Layer 7 of a small transformer language model trained on English Wikipedia (13 layers, counted from 0, width 128).
A neuron's activation on a vector x is GELU(weights . x), where the dot is the dot product.

Input weights of the MLP neurons that the questions are about. A number n stands for (n - 128) times 0.0024.
n13: 91, 69, 140, 143, 153, 113, 139, 166, 75, 105, 112, 113, 137, 142, 116, 101, 109, 115, 113, 186, 119, 127, 145, 162, 115, 128, 93, 101, 137, 191, 147, 104, 116, 86, 211, 118, 156, 122, 124, 119, 155, 118, 139, 126, 123, 104, 137, 112, 130, 119, 164, 122, 145, 80, 117, 131, 133, 175, 102, 118, 76, 136, 123, 202, 156, 128, 169, 129, 130, 137, 80, 152, 157, 142, 150, 93, 106, 135, 163, 122, 165, 177, 54, 88, 156, 172, 123, 126, 74, 183, 129, 189, 100, 141, 156, 112, 83, 108, 116, 148, 124, 139, 85, 157, 68, 75, 96, 174, 163, 49, 163, 139, 155, 112, 234, 167, 105, 131, 134, 160, 119, 86, 85, 132, 82, 135, 144, 98
n21: 114, 91, 95, 146, 107, 145, 129, 121, 149, 76, 137, 160, 102, 157, 201, 86, 140, 150, 157, 88, 173, 147, 176, 113, 209, 85, 153, 122, 119, 123, 186, 146, 146, 173, 133, 160, 89, 156, 140, 84, 133, 129, 72, 110, 134, 130, 147, 106, 118, 77, 123, 90, 211, 158, 70, 103, 166, 186, 112, 133, 166, 101, 172, 104, 93, 132, 115, 172, 117, 128, 136, 166, 136, 103, 134, 97, 130, 159, 135, 83, 74, 138, 107, 155, 110, 98, 97, 153, 98, 198, 110, 125, 104, 123, 130, 166, 160, 101, 132, 125, 129, 108, 70, 160, 121, 106, 132, 115, 167, 179, 94, 120, 101, 112, 156, 107, 146, 112, 107, 134, 122, 114, 149, 138, 154, 72, 125, 142
n36: 131, 125, 161, 134, 101, 99, 137, 142, 96, 114, 74, 93, 104, 63, 116, 97, 117, 124, 147, 161, 108, 108, 170, 160, 141, 138, 189, 112, 118, 100, 175, 147, 69, 152, 110, 133, 240, 136, 115, 118, 136, 91, 119, 142, 160, 158, 127, 70, 101, 109, 159, 98, 133, 106, 112, 90, 100, 182, 109, 104, 169, 186, 142, 154, 173, 157, 112, 111, 144, 131, 170, 131, 99, 111, 115, 104, 173, 76, 146, 77, 108, 110, 155, 127, 141, 121, 156, 149, 145, 146, 129, 137, 204, 154, 151, 126, 123, 97, 169, 169, 116, 155, 107, 168, 171, 129, 112, 126, 116, 48, 185, 145, 70, 97, 122, 106, 89, 71, 136, 144, 117, 182, 110, 105, 57, 97, 151, 152
n214: 141, 100, 128, 125, 197, 110, 117, 173, 112, 110, 144, 146, 85, 84, 126, 169, 118, 137, 155, 138, 111, 158, 171, 101, 120, 161, 143, 12, 154, 178, 168, 149, 137, 126, 118, 90, 183, 119, 138, 123, 116, 128, 65, 106, 118, 109, 98, 132, 168, 174, 175, 121, 130, 103, 85, 89, 135, 195, 137, 131, 115, 148, 104, 134, 148, 99, 122, 132, 116, 126, 105, 116, 153, 120, 114, 72, 120, 125, 96, 105, 134, 95, 147, 148, 68, 171, 162, 122, 134, 124, 170, 114, 117, 161, 118, 69, 122, 144, 84, 117, 152, 166, 159, 138, 153, 178, 146, 101, 169, 136, 117, 19, 106, 142, 155, 75, 112, 135, 145, 125, 139, 111, 163, 165, 160, 134, 131, 93
n291: 99, 100, 145, 159, 128, 139, 134, 151, 109, 94, 91, 153, 117, 70, 177, 98, 138, 135, 181, 47, 162, 141, 120, 127, 104, 127, 157, 122, 146, 164, 115, 132, 196, 108, 126, 154, 171, 132, 105, 54, 107, 128, 105, 98, 81, 153, 100, 98, 88, 126, 118, 131, 127, 76, 169, 145, 122, 109, 130, 151, 97, 156, 182, 123, 106, 121, 164, 159, 106, 137, 136, 134, 130, 120, 139, 98, 145, 116, 97, 168, 145, 87, 87, 129, 101, 121, 145, 171, 101, 70, 151, 145, 118, 146, 87, 138, 65, 150, 122, 151, 192, 174, 117, 154, 72, 149, 89, 130, 151, 123, 180, 84, 179, 147, 116, 137, 86, 95, 208, 102, 111, 170, 151, 159, 137, 93, 166, 156
n323: 146, 128, 119, 146, 138, 169, 109, 166, 96, 75, 123, 115, 98, 110, 207, 151, 137, 102, 132, 152, 100, 59, 102, 111, 114, 150, 124, 163, 121, 92, 90, 107, 53, 134, 127, 148, 94, 112, 164, 190, 103, 129, 127, 148, 64, 205, 144, 116, 97, 101, 165, 121, 166, 145, 72, 99, 155, 146, 174, 152, 105, 173, 157, 50, 148, 131, 68, 182, 146, 146, 140, 98, 62, 111, 120, 142, 167, 114, 154, 162, 106, 138, 142, 138, 82, 92, 155, 170, 134, 134, 106, 142, 145, 102, 142, 157, 127, 161, 98, 146, 122, 172, 79, 122, 97, 121, 188, 134, 171, 89, 179, 124, 128, 169, 95, 129, 127, 172, 95, 143, 116, 144, 151, 90, 73, 100, 137, 149
n349: 102, 171, 119, 134, 101, 82, 120, 164, 132, 134, 109, 170, 115, 105, 162, 82, 166, 159, 91, 108, 183, 139, 139, 85, 103, 115, 143, 117, 128, 133, 103, 100, 83, 106, 182, 85, 148, 116, 129, 116, 132, 109, 162, 107, 148, 147, 131, 145, 93, 133, 111, 135, 163, 167, 110, 116, 95, 178, 151, 110, 88, 139, 151, 90, 99, 105, 120, 166, 114, 84, 130, 57, 114, 91, 100, 141, 150, 137, 130, 112, 117, 127, 190, 144, 180, 155, 110, 99, 167, 116, 137, 106, 116, 115, 162, 79, 118, 188, 192, 170, 124, 81, 158, 110, 149, 157, 135, 176, 114, 120, 162, 132, 79, 118, 118, 189, 81, 165, 113, 127, 150, 138, 81, 147, 96, 116, 76, 154
n391: 163, 98, 134, 153, 93, 91, 112, 130, 93, 93, 129, 156, 92, 138, 130, 150, 139, 145, 146, 140, 136, 181, 89, 118, 117, 147, 113, 174, 158, 104, 162, 136, 105, 117, 127, 81, 114, 114, 147, 112, 175, 107, 193, 96, 188, 96, 139, 105, 132, 50, 53, 159, 164, 67, 197, 147, 70, 102, 187, 193, 66, 148, 191, 79, 118, 157, 121, 69, 168, 115, 140, 99, 85, 97, 132, 152, 142, 142, 128, 120, 143, 112, 178, 132, 74, 145, 106, 142, 135, 79, 161, 142, 154, 175, 131, 120, 166, 140, 152, 148, 148, 131, 91, 137, 150, 90, 97, 151, 193, 119, 130, 147, 122, 115, 141, 130, 76, 53, 62, 64, 105, 119, 170, 156, 132, 123, 138, 123
n407: 184, 146, 121, 124, 103, 136, 150, 105, 170, 141, 80, 117, 108, 113, 117, 138, 99, 127, 141, 164, 134, 148, 117, 115, 118, 120, 121, 134, 132, 160, 176, 148, 104, 97, 114, 168, 177, 161, 40, 187, 142, 84, 86, 136, 148, 92, 108, 116, 107, 103, 181, 132, 143, 140, 183, 79, 120, 149, 250, 98, 184, 111, 132, 123, 136, 158, 75, 168, 119, 127, 183, 84, 110, 164, 144, 131, 118, 160, 143, 109, 122, 86, 91, 130, 124, 107, 127, 156, 171, 57, 72, 58, 121, 124, 131, 97, 199, 149, 115, 153, 135, 183, 88, 98, 197, 144, 95, 161, 173, 130, 126, 138, 96, 127, 137, 103, 117, 133, 125, 79, 100, 160, 89, 74, 94, 89, 132, 131
n423: 174, 124, 118, 144, 189, 81, 142, 121, 144, 138, 128, 148, 139, 138, 131, 116, 152, 115, 156, 114, 144, 124, 115, 154, 119, 177, 140, 98, 139, 143, 83, 137, 84, 125, 127, 86, 94, 152, 112, 178, 121, 158, 129, 104, 141, 133, 115, 170, 118, 214, 75, 57, 106, 153, 97, 121, 115, 150, 75, 117, 98, 155, 85, 163, 156, 111, 84, 181, 112, 133, 58, 131, 111, 126, 135, 117, 135, 152, 104, 107, 158, 157, 146, 144, 139, 136, 104, 103, 183, 176, 117, 152, 128, 146, 183, 91, 103, 109, 91, 120, 150, 97, 115, 142, 139, 141, 116, 155, 91, 148, 168, 148, 118, 125, 88, 167, 153, 95, 118, 117, 166, 94, 134, 105, 58, 83, 134, 172
n427: 78, 142, 95, 177, 110, 186, 115, 157, 177, 106, 113, 107, 102, 153, 124, 153, 133, 165, 147, 120, 141, 97, 156, 137, 130, 139, 144, 147, 159, 108, 177, 111, 154, 92, 152, 116, 147, 125, 123, 58, 157, 122, 156, 103, 131, 150, 150, 142, 137, 138, 102, 129, 113, 169, 136, 107, 145, 91, 114, 126, 173, 81, 131, 110, 112, 109, 89, 151, 150, 51, 148, 70, 142, 147, 178, 109, 128, 47, 78, 100, 124, 107, 109, 147, 145, 155, 111, 202, 106, 136, 119, 115, 110, 118, 73, 151, 102, 134, 130, 140, 97, 148, 77, 211, 141, 138, 150, 116, 140, 145, 57, 144, 80, 131, 166, 180, 71, 152, 124, 110, 125, 66, 153, 156, 162, 174, 119, 132

Each question shows a token from some text and the vector x that enters the MLP there. A number n stands for (n - 128) times 0.062.

"oci": 127, 145, 117, 83, 120, 119, 141, 114, 124, 140, 94, 99, 137, 120, 110, 129, 131, 112, 104, 104, 106, 127, 124, 159, 169, 160, 126, 109, 96, 101, 101, 83, 151, 89, 105, 124, 124, 195, 202, 140, 124, 160, 142, 143, 135, 139, 141, 164, 142, 144, 142, 114, 98, 125, 163, 126, 118, 155, 124, 107, 126, 78, 128, 124, 114, 135, 103, 125, 84, 101, 138, 113, 146, 120, 99, 123, 125, 162, 176, 170, 127, 132, 141, 137, 129, 134, 125, 98, 130, 138, 102, 123, 127, 130, 136, 124, 107, 88, 116, 90, 113, 111, 174, 159, 127, 107, 149, 123, 108, 152, 157, 129, 112, 95, 125, 136, 148, 155, 133, 104, 134, 158, 139, 142, 125, 166, 133, 148
Which neuron lights up most? n423

" a": 177, 118, 114, 63, 136, 121, 136, 145, 123, 115, 126, 129, 123, 111, 117, 142, 104, 60, 102, 122, 139, 130, 140, 148, 166, 155, 133, 184, 119, 39, 109, 113, 135, 118, 132, 131, 136, 145, 220, 136, 118, 173, 165, 142, 157, 108, 152, 142, 140, 114, 129, 122, 120, 96, 140, 134, 152, 137, 134, 127, 126, 117, 106, 124, 117, 134, 128, 113, 99, 130, 144, 133, 137, 112, 118, 122, 105, 131, 178, 160, 91, 144, 159, 124, 132, 134, 106, 106, 101, 115, 107, 127, 134, 145, 136, 134, 122, 89, 114, 65, 139, 149, 146, 104, 138, 137, 134, 128, 130, 130, 131, 100, 133, 142, 139, 125, 111, 136, 140, 101, 132, 124, 102, 103, 182, 128, 119, 142
Which neuron lights up most? n391

" b": 147, 136, 107, 48, 135, 113, 126, 150, 123, 113, 110, 123, 117, 122, 126, 110, 108, 113, 118, 96, 126, 121, 104, 157, 181, 148, 133, 178, 125, 79, 132, 78, 166, 106, 103, 112, 81, 151, 168, 161, 116, 167, 153, 135, 157, 126, 140, 144, 142, 123, 134, 140, 98, 137, 147, 137, 135, 137, 116, 127, 161, 124, 134, 142, 119, 148, 111, 130, 109, 137, 113, 124, 127, 137, 125, 128, 91, 157, 189, 138, 80, 135, 114, 122, 147, 118, 118, 115, 133, 121, 124, 114, 137, 149, 136, 167, 116, 93, 115, 119, 119, 113, 178, 108, 116, 115, 140, 109, 139, 111, 143, 141, 115, 122, 112, 140, 141, 152, 125, 99, 150, 129, 93, 103, 161, 116, 156, 175
Which neuron lights up most? n423

"is": 129, 133, 120, 71, 133, 126, 155, 122, 142, 124, 115, 96, 129, 102, 143, 104, 115, 112, 128, 70, 131, 120, 93, 130, 181, 136, 112, 105, 130, 125, 137, 114, 157, 87, 129, 122, 144, 211, 199, 132, 117, 150, 144, 132, 137, 123, 134, 150, 157, 103, 136, 133, 102, 115, 141, 139, 143, 93, 133, 121, 142, 92, 138, 139, 89, 149, 137, 133, 83, 88, 133, 154, 152, 110, 107, 140, 105, 164, 175, 167, 124, 148, 124, 113, 114, 150, 147, 105, 140, 124, 91, 94, 131, 114, 117, 135, 92, 150, 125, 96, 121, 132, 173, 124, 141, 129, 139, 102, 127, 142, 130, 119, 146, 120, 116, 116, 101, 134, 157, 130, 102, 146, 113, 130, 153, 144, 156, 150
Which neuron lights up most? n291

"ag": 131, 131, 128, 93, 121, 131, 142, 102, 147, 116, 119, 113, 130, 123, 146, 108, 153, 90, 126, 108, 92, 111, 127, 173, 177, 170, 131, 105, 98, 121, 128, 96, 120, 101, 156, 132, 135, 159, 170, 168, 121, 197, 104, 131, 154, 124, 139, 145, 121, 148, 132, 152, 50, 107, 139, 146, 120, 117, 136, 106, 109, 81, 133, 127, 123, 144, 132, 125, 101, 129, 84, 103, 142, 139, 126, 128, 77, 172, 170, 154, 117, 118, 128, 119, 142, 148, 156, 108, 137, 130, 103, 119, 137, 143, 113, 143, 106, 126, 103, 77, 123, 123, 155, 116, 135, 125, 159, 118, 144, 148, 137, 145, 139, 116, 136, 123, 126, 126, 114, 105, 129, 142, 106, 115, 139, 142, 118, 164
Which neuron fires most, and how strongly? n423, at about 1.2

"arl": 140, 121, 130, 99, 140, 126, 113, 116, 111, 130, 112, 133, 137, 99, 113, 102, 139, 91, 122, 89, 114, 115, 158, 153, 114, 142, 176, 125, 145, 116, 134, 82, 170, 96, 132, 120, 146, 181, 143, 147, 101, 156, 115, 157, 155, 132, 151, 155, 155, 107, 132, 151, 85, 140, 103, 121, 77, 112, 135, 134, 142, 122, 144, 143, 104, 116, 112, 87, 90, 141, 160, 151, 155, 149, 96, 119, 125, 153, 169, 144, 120, 143, 128, 133, 127, 129, 117, 102, 127, 109, 117, 124, 136, 152, 105, 132, 123, 125, 127, 76, 105, 103, 153, 120, 167, 125, 159, 102, 141, 97, 131, 124, 100, 118, 101, 135, 124, 171, 147, 153, 131, 121, 124, 109, 153, 114, 157, 159
Which neuron lights up most? n36

" Jan": 161, 132, 124, 80, 123, 110, 132, 101, 108, 129, 91, 123, 126, 127, 98, 125, 119, 109, 103, 85, 134, 129, 167, 146, 126, 151, 123, 148, 117, 79, 129, 116, 122, 101, 116, 118, 125, 178, 191, 141, 136, 179, 129, 143, 130, 148, 150, 124, 166, 125, 144, 147, 82, 120, 159, 133, 126, 139, 141, 118, 132, 84, 123, 117, 113, 114, 131, 114, 98, 142, 130, 129, 134, 137, 99, 127, 109, 130, 173, 171, 116, 121, 117, 135, 155, 128, 150, 96, 98, 117, 95, 95, 114, 149, 133, 106, 152, 80, 142, 88, 129, 142, 159, 107, 151, 145, 172, 135, 156, 126, 139, 109, 130, 125, 83, 125, 120, 148, 133, 135, 130, 124, 95, 106, 180, 128, 137, 183
Which neuron lights up most? n407

" |": 133, 124, 140, 70, 117, 144, 134, 133, 131, 126, 130, 124, 156, 140, 128, 133, 145, 97, 92, 97, 131, 121, 149, 167, 154, 131, 140, 135, 151, 61, 142, 114, 150, 74, 128, 137, 156, 140, 166, 156, 145, 110, 116, 98, 172, 131, 142, 159, 162, 91, 89, 171, 158, 123, 154, 90, 137, 150, 126, 113, 157, 88, 118, 140, 116, 141, 112, 126, 98, 98, 129, 108, 127, 136, 81, 130, 96, 129, 210, 128, 102, 126, 125, 131, 163, 115, 138, 108, 144, 116, 80, 126, 125, 143, 129, 145, 106, 114, 97, 128, 159, 107, 154, 129, 127, 126, 134, 120, 131, 124, 142, 114, 124, 137, 112, 145, 111, 135, 145, 106, 131, 144, 99, 113, 154, 99, 146, 122
The three highest activations, in order: n407, n349, n21

" ": 129, 115, 113, 102, 122, 152, 148, 142, 119, 120, 121, 127, 135, 144, 151, 108, 103, 119, 109, 130, 153, 106, 150, 161, 196, 156, 160, 167, 156, 78, 135, 91, 162, 112, 104, 148, 148, 163, 168, 163, 99, 158, 129, 152, 138, 123, 128, 130, 121, 126, 106, 187, 103, 126, 137, 137, 143, 128, 118, 123, 122, 114, 117, 138, 127, 84, 98, 129, 92, 122, 95, 129, 140, 149, 107, 153, 125, 114, 193, 155, 95, 130, 133, 117, 138, 162, 136, 103, 137, 113, 127, 134, 130, 130, 104, 144, 77, 123, 130, 107, 120, 132, 141, 116, 101, 121, 140, 97, 134, 108, 151, 122, 123, 117, 115, 129, 80, 148, 119, 113, 103, 105, 123, 114, 141, 110, 149, 144
The three highest activations, in order: n323, n427, n291

" n": 166, 97, 120, 47, 121, 160, 134, 114, 109, 116, 123, 128, 99, 138, 82, 107, 93, 111, 90, 108, 125, 119, 132, 157, 175, 162, 133, 159, 128, 116, 133, 98, 168, 91, 137, 137, 148, 159, 169, 125, 140, 170, 136, 145, 145, 128, 114, 164, 176, 123, 134, 114, 114, 109, 152, 128, 128, 127, 121, 119, 166, 95, 147, 129, 115, 127, 97, 96, 72, 129, 113, 146, 141, 154, 93, 129, 108, 132, 190, 138, 118, 137, 123, 130, 157, 123, 120, 109, 134, 110, 121, 119, 143, 156, 138, 141, 108, 128, 117, 104, 112, 146, 119, 125, 125, 105, 145, 122, 131, 123, 168, 116, 95, 96, 129, 132, 133, 126, 140, 134, 148, 148, 110, 119, 165, 115, 121, 156
Which neuron lights up most? n13

" o": 156, 137, 120, 45, 102, 150, 128, 101, 119, 108, 117, 120, 111, 110, 117, 127, 112, 116, 111, 102, 140, 141, 132, 150, 193, 153, 117, 172, 126, 114, 133, 110, 151, 119, 121, 138, 137, 166, 167, 145, 141, 158, 127, 142, 138, 109, 147, 148, 148, 113, 156, 147, 113, 89, 145, 133, 101, 137, 152, 141, 150, 48, 130, 160, 107, 133, 127, 100, 91, 139, 90, 115, 120, 128, 98, 123, 120, 145, 173, 159, 114, 150, 153, 121, 126, 129, 129, 90, 122, 115, 122, 113, 133, 166, 132, 148, 114, 97, 121, 70, 109, 131, 136, 126, 136, 119, 144, 137, 146, 130, 142, 126, 101, 109, 153, 132, 126, 143, 152, 90, 129, 133, 99, 98, 167, 114, 130, 140
The three highest activations, in order: n407, n391, n21

"h": 137, 97, 98, 67, 113, 123, 154, 129, 104, 92, 123, 94, 133, 127, 138, 109, 129, 74, 90, 91, 134, 109, 124, 145, 162, 156, 159, 146, 122, 65, 164, 111, 178, 94, 87, 132, 144, 158, 166, 146, 111, 168, 146, 137, 133, 155, 136, 110, 166, 116, 127, 155, 86, 132, 153, 117, 163, 97, 131, 112, 133, 119, 153, 131, 123, 150, 140, 121, 138, 117, 135, 122, 142, 116, 124, 136, 108, 164, 167, 131, 99, 130, 138, 134, 130, 137, 134, 127, 107, 110, 107, 126, 130, 130, 117, 142, 118, 106, 128, 100, 129, 121, 132, 153, 122, 140, 149, 121, 147, 128, 122, 120, 135, 86, 133, 136, 89, 155, 146, 122, 126, 95, 92, 125, 146, 163, 153, 174
Which neuron fires most, and how strongly? n427, at about 1.2

"\n\n": 122, 122, 137, 77, 115, 139, 152, 128, 130, 122, 121, 129, 137, 129, 132, 99, 134, 97, 128, 91, 130, 124, 131, 126, 156, 132, 102, 136, 131, 104, 126, 79, 152, 106, 135, 148, 157, 160, 206, 168, 108, 145, 153, 137, 166, 99, 129, 140, 123, 133, 110, 132, 87, 105, 136, 135, 148, 156, 100, 130, 130, 84, 141, 106, 128, 108, 139, 118, 112, 110, 111, 145, 164, 135, 72, 145, 119, 101, 174, 172, 110, 131, 124, 128, 156, 144, 148, 128, 121, 119, 116, 105, 120, 145, 116, 113, 126, 129, 99, 113, 140, 132, 141, 141, 113, 104, 156, 135, 115, 136, 185, 102, 124, 102, 97, 134, 116, 144, 137, 119, 112, 108, 106, 130, 185, 112, 157, 166
Which neuron fires most, and how strongly? n291, at about 0.5